Layer 2 of a small transformer language model trained on English Wikipedia (13 layers, counted from 0, width 128).
A neuron adds its activation times its output weights to the MLP's output. To switch it off is to set its activation to zero at one token and run the rest of the model.

Output weights of the MLP neurons that the questions are about. A number n stands for (n - 500) times 0.0005.
n18: 621 461 650 442 469 525 504 587 640 714 554 557 479 638 589 566 766 418 626 364 537 719 346 574 456 589 631 461 558 460 588 690 398 557 302 547 562 318 324 600 523 404 552 403 487 659 136 535 524 468 508 470 488 422 500 512 500 278 454 489 407 516 524 423 472 638 524 319 717 477 537 357 475 319 417 634 143 500 654 721 541 239 388 448 259 552 322 492 655 627 598 508 445 532 390 446 675 615 586 484 577 320 400 579 509 434 643 697 500 496 542 754 548 424 438 674 603 663 531 348 572 70 402 618 170 542 449 184
n23: 598 538 526 708 655 763 544 622 585 380 407 305 578 604 397 443 496 745 448 547 381 483 432 617 636 524 666 496 325 291 351 717 719 500 375 462 415 433 476 551 374 363 374 647 624 424 366 348 508 663 432 581 693 443 325 593 482 595 448 697 266 442 456 472 679 708 326 485 424 429 597 249 719 519 362 447 549 367 590 583 602 446 524 307 470 407 539 560 348 508 566 334 492 392 700 466 668 539 500 683 565 432 336 756 228 282 652 374 313 704 410 455 383 466 500 401 626 563 329 535 552 465 346 600 585 406 595 809
n40: 129 729 551 387 236 598 500 600 788 635 548 603 785 596 647 470 478 709 389 464 428 370 417 492 249 555 285 302 681 477 422 606 540 589 199 610 444 531 504 547 489 633 535 489 700 536 587 401 370 338 324 559 633 489 417 480 475 386 601 363 413 573 488 575 605 688 492 463 392 585 484 699 221 661 450 427 403 582 489 436 507 652 590 668 393 273 596 680 444 184 509 546 400 354 544 356 493 504 576 450 579 683 605 318 775 542 369 563 603 520 459 568 388 485 739 531 174 415 465 551 526 350 561 458 523 339 629 590
n52: 475 384 401 457 497 479 382 644 406 614 588 600 433 507 487 226 516 424 620 385 494 432 500 427 487 579 471 760 559 551 527 408 469 355 418 480 545 473 652 412 455 578 347 493 630 421 390 559 582 487 434 478 350 378 441 336 463 606 721 487 620 317 534 394 598 550 292 334 700 535 657 426 414 367 683 578 465 320 402 428 446 464 544 255 660 463 326 646 552 403 458 537 403 560 490 300 383 701 675 449 603 645 432 475 619 490 355 670 698 334 584 679 614 610 613 435 609 494 447 425 592 650 717 547 613 516 576 392
n85: 460 444 619 548 556 306 720 693 480 470 575 492 701 625 526 319 604 486 294 292 479 521 511 575 504 566 548 554 541 529 500 574 625 744 487 653 440 793 210 672 565 521 431 378 252 543 621 541 383 344 713 475 523 627 586 540 483 567 511 705 418 714 282 585 619 519 337 316 709 507 634 402 581 579 553 367 440 485 541 662 618 460 396 612 601 475 314 492 673 595 246 375 385 602 315 448 196 599 574 362 468 692 615 407 443 507 351 594 545 427 489 359 328 533 620 446 339 493 152 354 601 481 477 341 224 559 496 400
n135: 411 576 557 384 568 578 464 343 551 328 511 403 714 500 507 466 589 275 504 481 458 673 599 442 560 339 507 607 555 441 301 548 341 503 601 287 394 645 449 331 393 546 667 568 454 395 320 442 453 594 562 458 532 597 462 719 599 273 405 571 398 638 662 275 493 368 414 619 520 476 438 633 757 622 476 655 463 121 269 552 493 321 528 550 417 592 654 449 547 536 615 563 846 758 667 555 480 406 546 570 529 399 437 427 436 617 471 517 531 574 527 442 388 524 434 311 341 477 587 454 487 486 448 715 371 527 661 428
n148: 527 424 617 442 692 681 228 749 465 308 349 483 433 496 517 683 464 284 408 532 306 418 392 393 380 439 209 342 571 648 517 602 588 418 220 450 567 593 359 659 370 567 465 325 627 316 632 362 801 470 327 720 353 517 684 633 426 664 265 611 444 618 203 509 551 301 617 413 571 381 668 386 532 797 449 464 826 470 707 445 572 473 500 465 630 416 785 372 852 606 553 355 528 343 492 145 319 419 551 410 405 698 564 460 610 483 636 520 370 431 545 417 509 673 428 457 505 520 519 577 698 521 420 360 496 691 780 674
n155: 513 655 437 428 569 452 632 224 650 587 358 644 409 566 472 223 625 623 149 645 646 584 484 672 508 580 444 585 338 388 295 373 861 528 486 382 440 543 449 442 622 569 747 379 564 326 287 395 585 711 534 432 739 557 625 612 666 557 496 599 640 569 449 605 392 561 441 564 561 385 209 449 887 668 439 635 457 479 476 481 515 430 693 332 272 671 694 449 615 500 542 228 473 237 358 524 512 467 132 350 584 198 629 328 638 736 521 508 508 291 444 733 459 400 457 492 536 536 523 633 512 471 553 414 439 576 399 480
n162: 584 335 394 667 761 534 664 390 388 376 450 476 517 468 367 267 330 323 276 511 319 392 496 629 476 496 356 431 543 836 581 773 746 469 318 394 317 486 430 299 709 507 282 298 698 685 455 598 590 408 426 469 540 480 340 396 409 578 535 508 455 331 328 662 464 389 614 570 600 653 322 458 746 548 540 576 629 786 554 655 582 479 553 573 534 800 337 380 562 628 288 456 457 298 629 598 350 492 595 560 311 278 376 602 732 520 553 523 524 339 627 585 580 462 412 597 470 572 590 484 383 548 765 642 496 376 348 554
n224: 464 415 578 760 368 723 411 475 313 594 476 600 643 623 555 741 379 449 558 333 249 475 566 496 564 508 658 373 371 484 234 500 515 579 592 518 559 440 558 545 614 483 386 478 463 291 465 541 350 451 512 459 607 463 621 590 630 304 558 565 581 500 742 741 455 362 454 511 371 579 512 471 556 437 373 520 661 454 653 507 602 676 496 645 493 733 358 403 686 348 381 672 641 291 457 456 440 582 435 617 350 775 583 532 346 182 388 489 315 504 558 321 564 453 327 408 719 392 763 292 514 324 347 459 642 507 290 631
n243: 626 420 580 667 469 437 312 620 296 388 507 417 511 444 658 415 503 392 554 357 510 579 541 456 444 672 483 363 641 518 422 516 626 550 586 393 474 693 298 521 654 542 259 357 554 554 516 435 611 570 227 604 447 569 593 697 471 466 409 500 612 386 360 507 574 431 514 483 682 446 544 787 575 302 576 300 452 557 279 442 375 615 525 635 707 469 678 417 644 798 445 490 229 510 631 353 467 531 489 458 503 388 581 384 519 521 590 660 366 394 405 534 532 740 460 643 602 450 508 550 570 364 497 302 587 459 435 251
n248: 337 637 304 478 570 428 434 450 707 583 492 596 310 373 445 463 322 303 604 483 441 809 504 355 575 462 485 639 368 481 511 869 342 511 542 393 594 573 368 394 418 486 641 573 500 554 563 740 454 372 301 430 549 422 342 484 517 500 362 547 419 251 415 710 375 485 649 383 591 374 523 432 664 444 310 468 748 477 445 709 440 368 481 416 375 418 395 426 597 640 458 492 419 668 737 529 663 489 680 534 622 454 685 496 322 433 508 210 360 542 660 544 459 525 402 358 366 698 343 583 668 504 746 694 627 708 482 533
n265: 412 579 632 490 674 496 536 666 605 604 693 518 588 317 565 385 368 547 674 339 568 508 412 485 507 243 483 561 684 541 588 325 507 674 705 479 496 804 529 381 381 633 264 398 435 407 373 579 283 364 529 615 451 558 561 714 570 534 355 487 520 562 222 447 507 483 564 537 555 326 623 215 522 445 445 298 504 430 564 355 552 526 556 348 308 269 597 378 536 608 500 486 534 621 447 411 448 444 421 588 649 478 595 431 628 497 403 477 373 419 500 270 542 409 518 582 651 583 591 616 579 725 514 628 407 486 695 558
n310: 496 451 273 444 598 447 480 482 700 739 488 346 533 382 451 792 434 479 287 668 504 279 444 456 705 461 459 513 330 204 664 399 496 415 603 152 685 531 305 469 474 672 465 545 496 674 666 538 673 350 644 403 488 542 541 307 482 473 467 356 529 831 591 480 368 523 547 351 468 548 292 434 627 661 523 447 516 543 668 439 453 434 395 617 621 517 408 464 786 584 369 462 533 305 349 598 612 339 320 442 550 583 605 449 554 546 683 463 576 387 504 455 670 660 645 610 496 515 574 422 299 538 286 584 248 478 742 522
n369: 407 587 504 749 375 271 562 424 483 324 483 283 576 282 375 290 519 572 308 478 544 392 352 400 512 512 453 643 375 291 407 646 323 343 602 531 546 647 381 633 458 418 686 621 535 590 665 653 978 464 686 325 391 445 723 429 373 476 334 504 320 429 533 451 757 409 500 465 407 565 355 298 479 571 524 466 546 532 701 674 283 568 557 362 625 713 436 624 241 281 509 639 526 413 279 516 429 540 700 524 507 249 556 523 401 551 603 565 610 411 612 601 476 600 596 630 405 489 500 818 693 377 476 421 429 578 727 531
n374: 667 438 570 428 640 488 455 479 615 515 389 425 581 278 532 525 601 640 654 357 667 703 446 581 485 575 414 576 378 578 440 454 500 588 553 717 389 411 481 881 328 534 664 450 606 436 448 569 541 404 622 653 604 323 450 324 503 663 706 574 531 460 541 624 422 558 519 418 356 507 702 577 332 460 226 473 465 682 664 432 604 523 481 556 374 516 379 557 398 348 488 397 441 555 539 748 621 610 628 430 575 530 652 413 337 337 561 539 554 578 223 579 179 259 377 470 273 416 446 444 685 281 463 387 642 343 514 421

Each question names a token from some text and the token that comes next. It shows the activations a of the neurons there, in the order above. A number n stands for (n - 500) times 0.0018.

Then comes g, the gradient of the next token's log-probability with respect to the MLP's output, scaled to length 1. A neuron's effect is roughly proportional to its activation times (output weights . g). A number n stands for (n - 500) times 0.00076.

"ga", then " club"
a: 406 431 424 437 406 417 422 421 443 467 436 411 407 408 471 448
g: 428 383 609 710 514 522 579 441 350 508 491 658 673 375 416 506 666 427 392 485 510 447 638 364 560 424 467 530 472 657 449 553 430 464 388 292 462 420 549 595 435 503 644 648 566 543 540 402 506 626 560 553 321 769 630 564 324 362 433 634 418 331 473 460 500 429 603 385 816 685 467 502 539 532 431 564 607 346 679 526 582 571 204 403 551 308 628 592 430 383 456 420 574 404 610 497 409 557 27 372 501 412 463 735 543 550 411 741 420 588 395 596 551 524 406 448 471 502 573 695 543 565 382 443 586 532 459 320
Which neuron, switched off, lowers the next token's probability most? n248

"n", then "ning"
a: 420 456 406 417 437 406 443 421 421 464 412 417 406 406 417 426
g: 527 426 465 387 335 586 504 559 581 615 576 486 392 570 721 422 451 500 618 382 449 501 438 649 310 725 586 284 332 339 391 454 554 687 650 693 521 487 378 446 618 613 505 447 542 472 533 690 517 447 553 666 485 199 575 469 445 669 498 352 738 455 371 499 480 485 512 598 304 635 430 413 509 300 482 555 459 403 336 476 466 458 675 490 618 521 460 333 483 350 548 374 629 477 480 172 588 464 686 734 571 383 484 358 534 448 536 249 541 384 580 362 544 507 559 685 585 554 694 283 458 623 435 564 616 513 692 535
Which neuron, switched off, lowers the next token's probability most? n135

" Mi", then "ra"
a: 408 406 406 430 471 471 417 409 419 430 412 426 432 419 406 433
g: 618 719 377 705 516 647 565 515 479 418 526 606 645 376 437 447 711 321 507 578 452 637 590 468 513 208 448 469 479 447 721 401 558 456 366 432 482 415 489 710 299 531 605 341 665 475 354 508 416 724 537 412 480 722 325 361 497 440 726 563 452 482 525 478 632 363 544 382 581 314 541 382 517 415 410 535 518 414 351 650 505 643 539 476 436 142 647 582 512 488 536 374 441 371 521 629 583 449 406 501 509 424 512 736 490 490 300 787 469 589 640 526 440 364 536 480 461 341 596 509 654 680 362 455 569 471 575 329
Which neuron, switched off, raises the next token's probability most? n23

"ber", then " from"
a: 407 454 406 407 407 408 406 475 428 423 409 444 406 408 409 408
g: 519 705 262 519 734 577 515 431 444 535 423 513 509 421 495 411 314 506 412 446 388 493 422 679 540 462 338 342 265 465 511 764 380 341 431 492 407 617 557 476 566 450 691 603 635 412 621 664 347 496 467 529 478 381 474 697 453 420 470 480 562 694 621 378 664 408 548 342 395 642 482 431 597 348 376 498 706 597 649 397 327 736 370 466 726 404 462 435 384 661 659 753 440 537 663 547 688 460 530 551 515 385 488 513 414 342 392 652 608 466 556 446 419 454 562 483 221 604 386 665 481 464 328 564 398 528 642 501
Which neuron, switched off, raises the next token's probability most? n369

"s", then " with"
a: 412 411 437 406 439 437 428 465 418 417 460 414 410 427 424 420
g: 258 539 550 154 587 440 393 511 502 441 340 458 255 349 501 502 471 524 709 463 484 359 515 423 509 543 492 272 469 427 482 521 576 598 518 501 478 507 571 445 621 469 487 454 533 495 583 630 474 538 387 359 549 386 426 590 662 644 332 359 600 544 527 454 691 496 433 724 468 735 715 384 643 452 621 313 537 394 386 622 617 372 656 696 552 528 469 583 385 540 431 552 731 709 720 459 430 486 649 598 351 504 515 288 604 446 699 309 478 400 504 339 407 581 440 614 596 507 340 305 595 550 466 474 397 425 572 775
Which neuron, switched off, lowers the next token's probability most? n18

"y", then "Q"
a: 416 410 422 406 423 413 407 436 406 410 406 485 418 410 452 407
g: 598 605 627 721 520 396 578 422 290 523 433 501 647 441 468 492 552 452 415 580 351 605 706 383 456 466 561 656 401 373 616 608 614 415 287 370 522 307 631 531 226 623 564 554 554 484 441 341 670 696 390 416 378 743 422 392 488 353 608 647 321 449 340 493 442 506 656 224 549 491 480 471 527 540 482 541 447 390 554 665 489 620 320 536 508 369 524 526 468 437 438 583 642 480 610 652 340 622 291 352 501 676 599 554 451 438 447 724 422 605 489 406 518 393 724 410 416 505 594 643 541 489 547 686 629 515 409 191
Which neuron, switched off, lowers the next token's probability most? n265

" well", then "."
a: 407 416 518 454 408 406 451 418 454 427 433 409 408 406 421 436
g: 503 513 351 234 326 616 542 529 402 662 644 476 503 681 501 569 352 723 526 578 572 719 589 569 428 671 460 558 339 633 677 765 443 470 498 506 275 349 584 257 377 386 514 610 503 439 405 527 592 431 342 662 531 571 335 538 454 589 578 486 403 467 421 508 544 542 607 620 392 547 572 300 360 531 375 616 598 252 498 516 546 489 395 284 774 461 569 572 369 605 327 453 466 411 670 549 571 478 652 531 546 322 341 415 725 562 563 676 382 517 387 563 357 286 511 298 600 466 451 430 624 460 522 617 462 551 489 569
Which neuron, switched off, raises the next token's probability most? n23

" d", then "r"
a: 408 624 414 409 419 410 424 412 416 438 406 446 422 425 422 424
g: 480 598 588 592 532 429 448 393 527 547 458 491 622 474 519 404 721 430 415 606 508 436 741 454 547 337 376 409 326 457 531 573 414 511 403 580 286 458 436 462 413 435 542 519 420 702 629 567 436 641 487 552 489 612 586 475 375 511 408 560 467 289 387 351 370 481 715 322 462 805 478 533 533 364 331 552 525 403 657 593 655 458 590 550 506 636 482 412 513 299 469 467 431 402 432 608 586 413 265 568 468 573 720 539 592 285 513 712 515 668 537 635 244 515 577 358 483 583 781 558 387 369 640 785 673 367 385 297
Which neuron, switched off, raises the next token's probability most? n162

"ia", then " "
a: 417 461 433 424 422 479 407 409 421 444 417 406 409 406 429 414
g: 480 472 569 493 526 489 299 479 516 390 485 370 371 586 607 398 407 539 736 438 317 318 426 424 493 638 405 468 450 465 477 547 636 510 587 660 337 565 592 486 507 575 532 153 473 366 516 549 585 530 439 453 632 529 500 679 680 502 407 391 681 717 466 368 484 483 395 680 344 218 478 486 634 661 813 645 574 368 574 629 486 508 539 515 387 421 607 371 492 408 483 474 336 460 515 590 474 556 614 355 423 270 707 396 427 331 532 440 552 429 337 582 701 512 649 542 541 415 468 295 620 622 380 596 514 494 747 739
Which neuron, switched off, raises the next token's probability most? n148

",", then " and"
a: 406 417 433 414 407 434 406 421 449 411 412 485 420 425 418 423
g: 532 559 470 657 520 601 460 581 541 218 544 533 615 700 473 389 497 587 378 601 466 495 467 393 511 447 451 568 346 464 758 531 420 308 403 331 270 343 426 315 329 522 309 639 490 523 603 345 422 457 508 276 343 762 532 508 173 566 513 498 597 558 441 380 419 494 769 630 635 462 346 417 661 421 618 625 472 562 507 449 710 469 367 517 614 551 359 526 349 485 374 758 520 516 519 512 754 373 440 511 549 655 578 581 576 697 529 649 420 522 676 431 616 421 654 384 390 451 623 557 460 459 503 458 504 499 391 595
Which neuron, switched off, lowers the next token's probability most? n374

" Le", then "e"
a: 412 416 409 413 433 420 440 408 408 420 463 447 407 406 429 427
g: 665 726 483 599 298 682 646 499 475 361 516 515 679 541 405 613 501 511 389 329 401 429 458 395 446 358 503 563 744 699 555 359 385 196 473 367 387 400 553 565 478 479 629 726 610 390 305 361 396 436 586 402 329 782 496 509 493 271 341 581 555 304 412 463 592 400 549 380 604 737 589 255 416 612 579 576 533 471 551 520 512 376 457 441 328 469 556 541 455 486 390 587 572 535 483 684 573 509 387 635 452 650 517 545 397 518 394 816 413 686 552 525 557 475 456 385 594 522 642 615 584 419 404 429 623 580 434 468
Which neuron, switched off, lowers the next token's probability most? n310

"w", then "ri"
a: 408 406 422 407 450 406 443 492 417 409 439 407 411 430 406 417
g: 675 579 479 651 452 535 368 565 616 464 618 705 500 390 540 437 657 574 460 523 684 543 657 390 453 453 562 488 613 515 519 382 441 589 314 443 486 535 355 546 594 592 301 595 380 611 485 449 370 479 525 247 223 535 458 293 385 359 564 655 610 446 468 532 446 529 627 439 679 487 681 622 550 290 436 549 356 699 391 384 621 508 441 456 312 241 543 311 606 666 486 518 825 403 649 602 370 403 344 349 361 522 537 654 440 580 528 516 419 522 471 480 439 438 595 348 501 313 743 729 492 505 634 608 595 445 442 413
Which neuron, switched off, lowers the next token's probability most? n369

"un", then "er"
a: 417 406 440 406 406 420 472 417 420 411 413 445 407 448 461 435
g: 453 378 521 569 381 757 577 592 492 408 463 380 471 546 367 573 553 662 606 657 352 360 518 607 434 520 405 572 472 500 605 326 522 159 647 425 530 376 638 682 467 543 538 472 528 482 292 434 371 336 526 326 391 426 513 602 653 247 438 557 707 319 292 562 540 560 535 442 651 542 527 488 366 602 617 518 524 331 626 607 696 507 633 269 724 560 456 519 374 469 428 719 454 618 391 592 450 441 454 492 601 767 483 316 520 651 484 407 488 503 472 640 271 520 512 290 504 412 449 719 539 519 484 455 648 497 654 388
Which neuron, switched off, lowers the next token's probability most? n162

" Y", then "ong"
a: 410 454 409 417 577 433 410 413 437 440 421 474 406 596 421 408
g: 357 381 360 620 490 627 617 483 636 584 175 396 474 513 384 461 506 649 308 572 414 549 546 501 448 532 260 720 470 397 408 475 286 553 386 603 573 529 802 449 457 524 434 724 220 437 558 370 518 504 606 516 331 368 617 287 504 525 631 494 321 585 488 433 486 431 584 329 529 561 565 485 458 392 400 643 449 435 552 408 493 456 580 405 486 413 763 592 593 536 622 588 705 523 514 484 442 677 326 377 684 572 516 651 572 549 505 466 564 371 540 606 573 317 612 359 430 337 638 787 407 626 599 478 576 631 404 402
Which neuron, switched off, lowers the next token's probability most? n243

"man", then "aged"
a: 409 406 475 422 410 406 423 468 473 437 406 406 421 422 406 409
g: 542 434 546 701 505 564 449 382 515 561 571 545 774 380 407 519 665 631 264 661 336 560 589 347 472 326 416 782 493 637 617 478 450 365 410 317 518 389 559 540 437 429 492 656 470 533 521 302 387 575 452 333 342 728 474 577 374 432 571 629 460 361 519 605 399 365 728 409 823 439 563 530 509 459 539 531 464 545 662 512 463 494 330 434 374 355 621 608 652 500 439 665 390 566 504 512 400 599 282 369 460 710 539 597 365 481 398 697 336 542 589 614 481 520 461 320 445 524 489 663 537 339 504 432 729 511 500 300
Which neuron, switched off, lowers the next token's probability most? n265

"|", then " Ru"
a: 410 487 414 409 470 406 410 436 419 427 412 406 426 416 414 410
g: 655 627 511 629 459 568 461 343 339 499 441 510 717 338 281 767 663 424 455 434 629 392 580 444 591 314 447 703 629 536 562 422 404 409 538 346 329 544 470 606 432 393 365 567 549 533 595 473 470 611 717 350 561 556 513 453 401 298 627 693 354 307 538 514 408 543 775 268 728 617 516 540 589 470 474 668 460 523 672 371 540 447 379 524 505 229 680 520 396 409 615 473 453 526 465 464 542 455 383 393 459 537 657 603 330 635 569 636 214 477 537 474 396 542 359 349 538 419 592 672 456 476 514 596 605 622 420 407
Which neuron, switched off, lowers the next token's probability most? n40

" H", then "an"
a: 428 418 433 406 450 429 419 422 417 407 410 411 415 406 409 428
g: 829 505 433 631 428 357 343 723 481 610 605 459 371 426 399 498 592 417 586 624 716 580 598 585 246 244 544 536 665 622 546 537 695 507 423 543 498 408 485 437 485 399 410 391 342 617 485 435 760 456 515 390 570 581 488 585 424 475 441 784 436 457 292 344 515 342 559 381 438 321 447 500 543 384 675 504 269 698 581 469 481 502 597 476 342 464 461 446 327 779 519 432 698 670 252 601 533 550 450 628 443 535 402 553 514 484 535 552 439 303 459 444 401 252 588 570 472 444 478 525 490 484 642 507 536 575 590 654
Which neuron, switched off, lowers the next token's probability most? n224

"ial", then " |"
a: 460 424 406 455 410 409 419 420 408 424 406 451 418 406 443 622
g: 350 508 317 452 654 574 437 619 484 466 344 424 244 407 687 388 398 503 559 505 524 446 429 635 446 628 485 413 674 271 547 297 358 603 366 695 482 618 445 393 574 669 458 646 468 598 345 518 664 353 527 463 637 325 436 382 369 413 467 592 496 632 565 311 658 322 384 575 297 603 533 493 345 329 510 601 845 563 571 608 329 455 721 590 448 579 510 319 516 577 538 445 582 582 445 486 517 540 725 491 532 519 522 324 323 502 643 531 305 609 517 519 656 630 325 432 451 530 399 510 526 702 530 613 558 488 503 689
Which neuron, switched off, lowers the next token's probability most? n155

"t", then "é"
a: 408 487 410 415 406 406 441 436 410 406 406 412 406 410 408 416
g: 485 584 542 402 426 577 631 452 413 448 466 394 514 387 531 711 495 634 443 579 387 509 703 401 519 468 427 517 495 389 496 453 499 502 296 598 405 353 512 944 373 503 528 530 472 402 318 302 594 406 385 411 458 457 279 359 565 629 603 621 616 385 582 718 588 516 532 476 612 417 454 401 354 623 426 455 478 651 565 552 330 520 335 484 564 543 733 702 675 408 613 548 299 289 527 732 458 523 322 408 346 634 326 588 389 470 665 489 424 574 448 685 542 431 456 391 502 425 634 603 753 362 656 428 644 488 563 491
Which neuron, switched off, lowers the next token's probability most? n265

"y", then " G"
a: 416 410 409 434 406 442 419 414 422 410 412 677 409 414 427 409
g: 433 307 475 468 741 553 419 471 458 418 418 327 473 448 578 556 318 478 639 517 630 591 512 598 509 515 730 309 578 412 540 512 435 496 492 532 609 574 556 405 436 575 496 654 567 508 483 555 614 430 623 420 672 348 554 479 516 445 649 341 473 630 564 371 723 499 260 432 411 607 519 543 604 728 437 486 468 412 431 548 370 445 598 449 784 619 380 265 631 396 597 495 704 783 503 393 505 478 583 238 461 444 588 468 253 363 567 314 567 410 468 295 453 441 574 655 254 563 334 473 691 586 386 583 347 616 659 427
Which neuron, switched off, lowers the next token's probability most? n155

" on", then " video"
a: 407 407 406 420 406 410 406 414 415 474 407 419 434 406 467 406
g: 515 610 605 329 566 384 564 370 531 555 343 468 436 460 503 560 344 553 577 522 691 457 371 643 610 516 669 345 602 535 437 561 538 422 769 555 471 494 395 483 683 344 434 236 405 392 741 742 455 657 541 514 655 457 542 501 529 215 424 324 577 455 536 564 335 601 519 573 283 674 490 581 652 604 516 482 289 537 595 521 567 520 435 415 555 662 386 305 385 600 566 271 725 680 450 452 576 441 591 489 526 440 599 393 459 337 671 449 521 595 447 318 278 463 389 774 346 378 586 371 447 529 571 517 439 448 508 594
Which two neurons, each switched off alone, lower its probability most, in order? n52, n148

",", then " ma"
a: 423 413 410 439 451 411 406 554 411 438 439 447 406 475 428 417
g: 441 577 627 533 548 395 586 420 563 603 465 232 403 561 535 496 570 512 357 616 614 600 676 498 532 674 489 442 465 467 625 332 462 658 726 584 456 609 635 578 360 421 401 515 684 353 696 549 414 492 364 405 437 534 651 413 531 605 523 427 578 454 593 420 147 407 710 557 583 517 587 494 431 466 719 538 312 236 455 705 590 626 473 713 253 515 486 401 433 459 483 485 469 583 418 363 468 373 531 431 326 463 605 599 558 468 373 433 632 429 386 536 611 358 532 238 365 504 705 523 388 348 592 396 362 577 520 773
Which neuron, switched off, lowers the next token's probability most? n23

"\n", then "=="
a: 467 406 422 406 407 424 447 406 422 407 452 462 416 406 410 414
g: 474 619 372 523 575 378 605 563 491 469 655 538 384 383 493 250 382 131 486 572 524 644 634 670 221 657 504 537 540 605 569 417 473 556 493 441 559 585 509 342 569 597 358 575 540 657 597 496 446 421 575 416 400 492 628 441 458 413 487 570 747 481 446 561 514 400 591 680 419 568 355 451 549 322 499 535 437 594 331 693 541 658 593 514 521 627 354 490 386 795 415 385 460 341 256 462 435 408 610 373 758 594 224 459 614 470 486 654 649 529 353 595 350 731 461 593 351 591 414 441 437 647 522 422 445 399 563 491
Which two neurons, each switched off alone, lower its probability most, in order? n23, n224

" a", then " We"
a: 409 414 410 406 421 435 443 414 411 425 407 511 423 427 436 939
g: 364 522 223 440 336 549 484 639 340 479 550 413 478 667 597 548 438 291 430 479 556 600 427 635 599 641 752 395 652 256 428 476 477 406 528 683 402 469 371 438 678 400 473 356 290 389 549 584 680 494 498 462 652 329 532 637 522 565 488 657 638 524 524 444 460 516 401 624 325 506 390 421 577 595 581 474 624 440 333 470 517 634 739 569 670 710 311 397 479 512 587 367 634 628 418 528 642 530 838 504 588 350 431 265 394 473 544 342 560 610 608 367 409 588 581 616 431 473 528 294 546 430 486 512 473 318 587 422
Which neuron, switched off, raises the next token's probability most? n374

"ang", then "-"
a: 422 429 408 413 415 406 406 459 420 479 446 406 406 507 423 434
g: 572 653 511 886 489 604 405 527 443 405 314 509 663 463 572 648 406 358 388 588 510 465 645 668 559 550 405 516 441 585 727 608 524 394 494 278 657 347 696 502 436 390 606 669 434 314 460 459 582 754 476 377 446 721 538 310 259 585 494 474 340 322 357 485 297 548 759 376 566 477 569 432 629 549 717 375 432 548 562 430 481 417 427 457 565 446 626 565 515 263 635 659 501 277 567 585 448 455 399 434 410 434 536 607 475 476 517 651 359 400 501 435 485 559 473 472 520 468 624 698 523 441 336 580 521 497 414 338
Which neuron, switched off, lowers the next token's probability most? n85

"P", then "==="
a: 411 490 409 409 406 433 408 423 409 410 413 433 437 424 416 423
g: 615 674 529 514 399 536 786 589 452 580 533 804 801 542 518 714 622 620 459 551 452 471 592 357 393 365 454 459 575 343 562 386 434 644 288 400 412 339 620 472 579 555 570 448 400 377 638 455 570 409 529 609 483 686 367 337 283 427 393 480 433 471 423 355 389 470 747 353 598 512 608 214 400 443 568 544 706 429 414 409 603 535 378 305 513 609 495 550 673 656 365 539 470 471 702 545 567 546 335 422 613 429 442 684 546 360 414 644 379 510 363 527 498 593 457 273 399 447 582 427 589 457 605 644 538 466 379 511
Which neuron, switched off, lowers the next token's probability most? n369

"on", then "t"
a: 413 420 419 422 487 412 446 440 406 430 421 418 406 408 409 441
g: 576 322 432 230 672 433 520 529 374 583 337 486 503 373 297 343 317 594 555 568 419 449 653 523 421 457 355 514 488 521 535 636 533 374 544 441 461 433 582 545 604 385 563 386 610 705 271 469 490 478 228 825 516 519 532 574 393 451 531 645 438 361 545 524 378 544 408 374 771 586 626 434 773 489 367 459 566 417 480 549 690 598 542 554 378 442 598 544 573 584 511 585 420 367 289 493 462 367 355 415 629 531 518 183 654 646 609 610 596 684 514 732 493 571 511 527 518 517 337 704 617 423 432 383 578 471 598 451
Which neuron, switched off, lowers the next token's probability most? n224

"se", then "o"
a: 428 411 409 406 406 432 406 406 413 414 430 746 406 407 440 408
g: 481 548 629 523 335 804 472 552 465 516 584 564 655 280 304 409 846 623 397 631 308 623 510 553 432 284 472 571 482 597 632 355 480 559 391 387 494 633 622 514 317 558 678 526 412 525 479 456 465 553 628 274 411 739 428 453 343 414 388 712 392 394 575 566 427 341 749 364 604 364 576 560 458 531 477 509 389 399 470 406 491 478 285 681 314 506 597 482 542 624 335 753 405 422 451 534 519 609 253 528 524 516 514 577 559 340 548 588 357 546 570 514 449 623 469 365 529 513 452 664 554 467 497 557 711 558 402 402
Which neuron, switched off, lowers the next token's probability most? n248

"S", then "he"
a: 458 421 407 418 406 406 452 446 414 420 406 446 406 406 409 422
g: 365 548 533 239 701 479 568 340 439 653 701 473 646 436 430 271 427 543 523 528 514 377 507 483 415 450 340 474 354 467 418 568 783 396 664 579 320 661 521 775 631 533 661 521 531 307 494 444 281 346 537 693 608 451 554 789 430 659 455 407 393 545 634 589 720 590 378 654 446 580 596 582 543 448 411 523 504 456 562 524 301 454 355 547 437 506 449 579 457 374 693 684 361 459 577 283 469 534 496 572 502 567 460 519 420 328 493 554 367 247 533 506 381 502 667 476 501 402 415 548 686 443 292 493 432 549 639 571
Which neuron, switched off, raises the next token's probability most? n40

"to", then "gra"
a: 407 420 641 474 424 408 416 425 423 406 421 412 409 435 415 406
g: 582 363 565 452 406 460 508 450 315 627 495 307 540 480 475 550 423 438 539 482 543 625 587 659 326 456 407 766 502 350 289 597 467 464 405 436 369 394 532 469 790 530 311 490 480 497 401 595 603 389 519 400 229 403 498 481 511 351 764 414 487 496 651 682 666 550 521 722 521 777 578 459 511 454 452 661 316 387 351 414 588 643 712 414 552 461 617 435 638 443 259 439 553 455 552 656 461 415 571 292 631 622 533 512 388 680 497 562 147 369 552 520 476 529 397 708 608 409 507 548 568 491 627 455 583 523 535 456
Which neuron, switched off, raises the next token's probability most? n224

" Ch", then "amp"
a: 406 406 463 427 406 429 406 454 410 429 408 415 418 408 406 410
g: 487 478 388 578 419 603 351 619 497 545 105 480 500 540 433 663 508 421 412 474 670 317 463 593 506 242 479 581 641 108 502 453 436 388 399 555 586 422 608 397 349 630 501 490 452 569 566 428 263 473 661 725 353 727 522 574 518 451 500 563 407 706 430 300 540 603 445 541 465 539 316 405 325 552 423 635 469 496 441 547 544 743 546 449 729 680 412 441 379 338 574 421 506 384 400 560 634 567 598 424 617 645 573 409 646 533 389 456 471 535 307 593 646 584 555 437 601 525 662 610 395 489 674 507 405 633 533 495
Which neuron, switched off, raises the next token's probability most? n310

" was", then " la"
a: 406 406 520 407 775 459 436 408 406 415 410 413 419 415 410 428
g: 666 524 807 599 428 569 530 355 363 304 627 413 706 410 635 564 611 572 359 645 600 350 352 532 508 636 516 400 467 512 555 427 480 275 390 331 653 431 547 514 448 587 619 522 740 551 399 522 375 594 553 342 429 618 424 269 592 455 394 612 438 481 572 478 400 392 691 464 795 538 474 619 190 573 481 589 403 424 574 530 550 449 429 318 370 436 602 544 337 431 261 464 326 645 407 581 425 567 383 625 339 664 561 519 539 412 372 500 542 604 452 451 615 447 590 383 448 480 664 507 515 414 567 430 493 638 592 800
Which neuron, switched off, raises the next token's probability most? n85